Layer 8 of a small transformer language model trained on English Wikipedia (13 layers, counted from 0, width 64).
Take only the direct path to the model's output, skipping the later layers: a vector added to the residual stream pushes a token's score in proportion to its dot product with that token's output vector.

Output vectors of the tokens that the questions are about. A number n stands for n times 0.0052.
"ct": -3 48 -62 -112 19 -244 -17 -36 -107 -3 46 74 -20 -78 -252 -7 -104 -16 -3 -27 -36 204 -9 -148 77 49 -160 -230 -51 -99 -12 -112 182 216 -177 9 -133 122 114 95 -149 -73 88 -245 3 -170 -58 101 65 98 -130 -118 65 -3 -160 92 22 54 18 87 68 -51 148 -8
"'": -95 50 -92 -25 -37 -179 9 120 32 0 -78 -53 81 -21 117 -34 118 19 35 -66 95 -88 10 184 93 -110 -210 -16 -48 -3 -39 -144 -32 -90 102 -124 18 35 179 93 -3 -69 29 54 -129 68 -22 -38 -35 -101 141 -46 -127 -53 -91 46 -181 -77 21 95 -31 -123 215 -84
" its": 109 153 77 -275 -118 -46 73 -118 -9 -6 83 8 -16 -13 85 40 46 1 16 33 28 3 -105 -152 96 -168 -88 -31 -31 138 50 -127 32 73 -3 -189 131 -134 117 -146 -86 -29 -78 -20 -72 -113 -71 -15 70 138 -127 126 -86 -130 -44 75 153 164 -85 -124 -239 0 156 -60
"rib": -42 32 24 151 -23 16 207 55 -69 -52 -11 43 95 30 -81 123 3 -47 26 170 -25 -14 -149 -108 82 -359 -12 -187 -106 -72 102 -97 -125 262 -132 -47 -48 -32 126 11 153 142 -112 -151 52 -79 135 -113 -80 14 -34 68 30 -3 188 183 4 127 -72 0 -127 73 -57 32
"Population": 233 55 149 0 -105 116 109 82 76 110 -90 61 -100 -198 -169 -87 49 -35 191 -59 -179 181 -15 -259 30 127 -239 -189 174 -156 370 11 248 -52 -4 283 317 -215 -98 -56 209 -177 -106 -18 45 -38 -13 16 -88 -37 -221 207 60 -27 0 363 5 0 -38 -16 -190 151 156 124
"hood": -115 -12 121 149 -150 13 -84 87 267 -72 -197 180 -185 -190 72 -127 -120 -17 112 132 -310 -4 -100 129 49 47 -214 -283 311 -61 134 -162 -155 -115 -224 -28 150 -64 66 139 11 -244 77 14 89 -124 30 122 -8 -104 0 -172 -424 -146 -39 141 10 113 -79 12 -122 124 231 234
" chronology": 93 -102 -48 -305 -229 81 15 10 195 142 -85 190 -149 -24 63 70 -20 -52 141 219 -179 398 -301 146 165 -54 -130 -185 -133 -134 79 -291 107 154 -53 -94 47 -104 -55 53 205 112 -38 -161 58 -5 -204 124 -4 -45 -80 250 -18 -260 60 309 10 70 34 200 -211 5 17 294
" no": 14 63 -32 -57 48 -173 -75 -22 6 96 74 -114 -90 14 137 73 -60 10 -9 -50 20 -19 -34 -3 216 24 53 -49 0 22 11 31 110 -18 158 -118 37 -61 31 -136 -71 6 -6 -10 55 -108 -183 70 47 24 11 -41 101 -61 -59 -73 -45 82 99 71 47 33 -17 9
" debut": -76 -50 128 -122 -265 13 111 85 72 0 -133 138 21 56 229 166 114 -21 38 74 -30 11 195 19 282 -198 -8 -130 -130 -185 -66 -136 -27 65 -110 84 149 -174 -72 202 60 19 -22 -131 45 -38 -7 80 -67 18 -65 -79 32 -28 -174 99 30 31 -137 -90 -113 56 -66 184
" Cert": 222 150 42 -82 -207 116 -11 81 19 -55 -30 0 -105 -49 69 105 -307 -39 228 16 -214 -90 30 -176 10 -69 -195 -15 116 -106 95 -110 119 79 29 119 51 42 -67 -42 122 -41 -22 -93 -72 -111 20 0 -67 -78 -16 -50 35 -53 223 177 23 118 95 -37 -208 -209 191 90
" median": 199 -31 51 -50 -215 -11 45 34 110 -157 -10 -10 -42 -173 -89 98 -152 -42 190 31 -332 68 10 -300 175 142 -42 -180 88 -33 163 41 111 -27 183 345 298 -81 -27 47 109 109 7 -76 -11 13 -183 66 -43 -57 -95 121 112 39 -72 71 -59 151 -127 -63 -113 -60 -4 348
"ually": -53 156 -70 -81 72 -119 19 -42 81 63 -153 113 -113 -144 156 345 -202 -13 84 90 -183 -70 -229 -34 -53 -219 -154 -249 246 -23 208 -90 140 70 -34 -48 231 -103 286 -138 208 169 20 87 121 -142 9 183 -199 11 -218 32 -194 -168 4 209 222 162 87 168 -155 -23 57 215
"Personal": 91 148 27 -132 -198 4 -4 -14 41 173 -145 151 -208 108 8 13 55 -43 65 46 -84 130 -226 -54 188 21 88 -230 31 -13 88 -133 89 69 -81 -108 157 63 -200 11 250 -186 44 -72 -127 50 263 -104 -73 -32 -391 -115 137 22 0 150 311 108 -171 -77 -56 71 79 219
" ^": 104 17 -61 -26 -70 -129 49 -35 249 42 -32 -108 10 35 -73 31 71 -38 24 188 -186 -15 -41 0 103 14 -3 -41 77 142 63 -26 -16 -97 115 22 23 -23 35 -7 173 -65 93 30 -57 -53 61 27 -20 -50 -212 -41 108 98 129 124 26 18 54 19 -141 -103 -32 -46
"it": 28 -234 35 35 94 -109 59 58 25 15 51 -64 39 30 -28 114 50 -9 0 21 100 -111 -154 -87 -5 -99 -10 -137 -91 0 -13 29 118 -64 -209 -115 67 176 29 35 -79 61 -80 -226 10 69 75 -173 -131 21 -66 -3 28 -64 71 14 100 3 -70 -24 26 -55 112 34
"aged": -3 40 21 -76 -107 -74 89 -7 68 -52 108 143 72 19 116 8 53 -49 207 17 -72 -158 -341 -269 -70 -101 -97 -238 144 23 58 -127 77 -88 -126 -3 92 110 140 -70 199 107 -23 110 94 -106 128 249 -94 -54 -70 -58 -137 -77 -72 160 180 -25 30 -263 25 8 -41 97
" vocals": -9 37 31 -79 -229 -35 127 -40 149 250 -51 230 80 -37 109 -4 -255 -27 144 79 -307 -40 -44 28 192 -77 -31 -150 96 -171 -80 -130 -87 29 66 -43 37 65 43 143 61 87 -100 -114 205 -147 0 -62 159 -73 -226 -84 -151 23 72 68 104 38 36 -66 -179 -4 -102 261
"L": 71 34 -33 -91 -98 145 23 51 -139 109 -62 -2 -76 77 -34 0 32 -8 -29 -61 196 -58 56 67 -34 211 -27 -129 -95 -5 -110 -24 -29 51 0 39 6 -27 -168 71 -24 -71 2 -9 59 54 -24 6 -23 60 -42 -51 19 -54 -26 114 78 18 -42 -32 -100 -55 84 -75
"where": 164 113 -19 -257 236 -40 144 65 54 16 -115 41 -61 30 -32 -22 -471 -9 188 147 86 129 -169 -55 -138 224 -190 -235 36 -256 382 -166 -33 -33 12 19 192 -235 -16 69 191 49 -72 -60 8 -218 -8 90 -74 11 91 217 -51 -128 184 82 23 10 4 -203 -175 81 -69 -16
"Sw": 10 155 125 56 7 114 121 113 112 110 87 23 -271 68 3 -16 -73 -49 122 69 -50 -77 -61 -102 3 48 -110 -172 -53 90 -7 -51 -197 73 127 106 57 -27 -26 87 14 -145 83 -51 -20 81 6 -32 -75 116 -191 -115 119 -72 87 176 120 147 -128 105 -122 -56 -34 23
" whom": -60 150 -62 -156 43 24 134 -11 38 78 -79 72 -247 -307 40 61 -34 -16 290 28 -211 49 -64 -220 8 -17 -124 -87 99 -258 234 -183 -184 82 31 -196 129 23 32 -11 234 -23 -120 141 -172 -184 -196 -19 190 158 -24 134 69 -232 -223 266 86 114 92 -101 97 -115 -153 119
"st": 0 73 26 -81 -47 -179 -26 57 52 -135 62 139 -61 -9 54 -352 13 0 -16 32 44 -16 30 -186 -128 -56 94 -149 -41 -152 -79 -52 -262 201 -133 82 -209 3 22 130 -154 -77 -45 129 -109 -62 -6 35 -85 124 95 23 -90 -71 95 -45 48 -61 -67 -70 158 29 14 12
" Cinematography": 127 126 -69 -66 -128 32 210 -61 -242 -124 -135 34 -120 -88 -90 -56 -68 -35 210 121 -156 10 -110 -23 -82 -160 -39 -179 139 -91 54 -297 134 86 -167 34 122 36 -144 39 304 19 -33 -140 190 -214 186 -143 119 117 -195 -274 -130 -67 0 243 246 122 33 -44 -92 122 57 102
"gent": 60 -45 -133 32 -77 -73 -17 54 73 97 -23 126 -117 -135 -108 -35 -175 -40 -56 124 36 -47 80 66 -13 -226 -143 -284 40 -112 128 6 7 214 -94 87 169 -55 -39 69 94 33 -12 -27 -22 -51 112 -100 180 77 -182 45 74 -141 -172 -17 101 197 -221 -156 -81 10 138 70

Each question shows what one neuron of this layer's MLP adds at an activation of 1. A number n stands for n times 0.0031.

n153: 56 1 -180 22 63 -30 31 -14 3 -160 105 75 74 -66 62 41 33 40 80 -58 207 -160 -190 -114 10 -60 70 115 132 -12 3 74 91 -232 41 20 -30 -29 61 -41 29 84 -41 112 0 -130 -107 107 -125 -3 14 8 -48 52 34 -45 35 11 16 -100 -48 -125 15 52
Pushed up most: "aged"

n84: 77 -72 216 30 -35 -108 -91 75 60 -61 91 -67 10 -98 -126 -110 85 -72 127 -53 92 -38 38 20 -24 -22 2 -42 143 162 -16 85 130 60 43 254 230 -38 276 -205 161 -9 -29 -77 14 -131 68 -26 65 -40 -67 22 70 -84 29 52 -76 -29 -23 71 -142 -228 110 -71
Which two tokens does it push up most, strongest first? "Population", " median"

n165: 118 -32 127 97 -145 35 92 43 26 42 108 -40 -45 327 -48 134 -5 -80 177 -118 10 43 70 135 183 -142 108 92 -34 -4 -22 5 -135 163 -31 -116 27 -83 -80 -126 -21 209 -19 -186 -57 61 56 -104 -149 93 124 -67 -68 29 41 -3 20 -54 142 71 -30 37 -101 -81
Which two tokens does it push up most, strongest first? "rib", " debut"

n35: -26 28 -62 -32 45 45 -10 -13 -76 -39 113 -19 58 27 5 -73 20 323 -92 43 106 -65 80 41 2 -46 -137 59 90 -192 138 12 64 37 22 110 27 -104 205 -4 59 -38 121 171 44 121 34 -163 35 -21 -87 4 -75 198 -51 80 -32 -150 -60 -42 113 96 -33 163
Which of these tokens does it push down most? " chronology"

n72: -127 -179 37 -30 322 -105 182 10 -47 -28 137 2 -54 45 39 11 132 -166 -69 79 146 64 74 59 -82 53 11 108 -2 -148 24 22 -94 21 -11 138 -41 37 -87 -16 -186 -93 87 161 -93 25 -7 -75 24 -41 56 58 -190 -8 98 -60 -79 -128 14 55 -99 -151 -25 -151
Which two tokens does it push up most, strongest first? "st", "'"

n142: -117 -262 -8 -27 -64 94 -26 8 -103 33 -95 -173 -134 -100 5 -133 -23 63 61 -83 165 42 11 102 34 200 7 14 -1 20 -39 92 88 37 95 31 -61 -25 -273 43 -112 -140 43 -127 61 51 -26 -188 141 118 22 34 90 -176 -81 -9 6 -5 19 65 -14 -52 63 80
Pushed up most: "L"

n87: 56 -11 9 -41 31 9 114 28 286 -13 24 23 -94 115 -70 -36 -20 -159 -8 -18 -14 -158 -81 -79 -14 -42 -5 -15 -15 -199 135 -64 127 34 -125 90 -49 -1 -39 15 128 68 -6 9 58 -91 -33 -70 -6 -45 -54 -61 -26 92 -89 -54 92 50 -41 14 39 123 -3 51
Which of these tokens does it push down most? "'"

n136: 99 -44 -97 124 -136 69 272 -99 54 -140 63 45 31 -64 -159 -93 7 64 8 -145 -32 87 45 -135 141 44 -50 -165 -49 44 -54 -129 120 -34 -154 -235 25 -127 -72 -24 139 -21 117 -181 -112 -132 8 95 1 108 169 172 19 -6 -47 -2 20 53 0 179 -36 -138 -94 -82
Pushed up most: " chronology"

n14: -150 -6 36 -141 71 32 -20 -88 22 140 -110 117 -32 -15 55 -27 31 -163 46 -173 -147 59 188 110 -112 88 -30 -78 46 -81 -59 99 -44 -75 -201 44 152 -6 22 27 53 -49 105 -10 31 -60 38 -67 7 31 81 128 20 -51 -54 -142 -70 -218 80 101 -159 130 69 58
Which of these tokens does it push down most? "rib"

n126: 3 -2 -39 95 42 -94 -65 -40 19 -15 64 70 2 -30 -40 29 19 -119 43 112 -52 -212 -34 65 -123 46 170 -125 -52 -78 15 -49 -75 20 -221 113 -169 120 -53 144 -64 22 43 -13 -4 78 -100 124 -41 3 2 49 67 135 -33 84 45 83 18 53 173 -87 62 -36
Which three tokens does it push up most, strongest first? "st", "ct", "it"

n176: 146 26 -56 126 31 -23 -94 7 -25 -18 -288 59 -34 -111 -30 119 70 -165 -39 -2 -84 41 3 -73 9 -49 61 -3 95 -20 -56 -52 21 64 -12 32 29 35 -64 -52 -95 107 13 -264 -225 14 116 -39 -72 -33 190 -123 81 16 3 -8 41 41 158 -10 -10 -71 -7 -56
Pushed up most: " Cert"

n123: 41 101 -185 -85 -30 -76 -74 52 8 -67 73 -54 19 -49 -202 -103 89 -25 -82 -142 12 -132 -127 -87 -1 35 -94 89 76 -66 -72 210 -23 98 104 -54 110 130 -14 118 114 -208 -110 -149 18 196 -6 -79 96 -50 -24 -19 90 -222 -73 102 -1 -35 129 -17 73 -190 19 -55
Which of these tokens does it push down most? " debut"

n49: -100 -52 -56 63 -316 146 -83 103 78 -19 -64 -93 66 -36 -135 -33 100 -10 -89 -56 1 146 -29 -27 110 -116 146 -31 -131 17 -70 -51 -213 102 106 -86 0 -170 53 -132 85 33 25 -33 6 -9 -110 94 52 -131 -4 20 18 76 -33 -116 -56 -30 -34 -104 -17 -46 -194 -131
Pushed up most: " debut"

n119: -130 -94 -33 -12 27 86 2 17 -17 -34 -26 216 -27 -280 46 -158 -158 -115 246 -76 -31 54 -21 -115 -59 4 -29 -86 -26 -24 1 -149 -63 -106 -198 -6 -107 -70 -30 -46 105 -104 -7 -10 148 -87 28 89 5 -4 -30 -52 96 -77 -101 119 35 20 14 78 -23 -136 -92 -141
Pushed up most: " whom"

n75: 45 69 27 -34 157 52 68 -173 13 65 -85 193 7 69 -68 42 100 312 -145 14 -38 24 56 123 19 -14 64 -57 -54 -5 75 201 -198 64 175 -2 57 43 -63 -25 -42 66 -70 25 172 -94 176 212 -25 6 83 -6 3 100 -87 63 -136 -2 -107 76 165 95 10 183
Pushed up most: " debut"

n39: -108 -45 3 41 -45 -118 -10 261 -37 13 -174 -78 198 116 11 132 191 -102 16 61 21 116 -51 0 17 -116 -129 62 66 -23 40 -116 63 47 53 -34 -78 88 57 28 -119 -206 78 -5 -166 51 17 52 -30 76 30 121 -114 18 -35 -1 -85 133 148 -94 -25 -304 -21 -93
Which of these tokens does it push down most? " Cinematography"

n155: -130 48 87 -66 -85 82 144 212 -33 -59 -118 51 8 -100 -6 4 20 -187 -15 16 24 -136 16 57 117 64 -87 102 -24 -145 -59 -119 -65 149 96 -46 -75 26 126 -52 -106 -114 16 130 76 289 1 48 -146 -31 -27 -24 -142 -94 -22 -47 -26 -59 -54 41 89 -70 22 87
Pushed up most: "'"

n93: -137 37 -5 89 -140 -54 112 177 50 138 40 -299 -3 -47 -102 -126 59 -132 140 -21 -142 -113 -12 -84 67 90 3 -102 33 -173 92 -86 -97 -127 -61 -13 -10 146 -71 -89 -30 -29 -77 -121 27 62 136 58 -65 59 24 -42 -31 -196 -63 -66 -7 -63 -71 -29 80 -73 -131 44
Which of these tokens does it push down most? " its"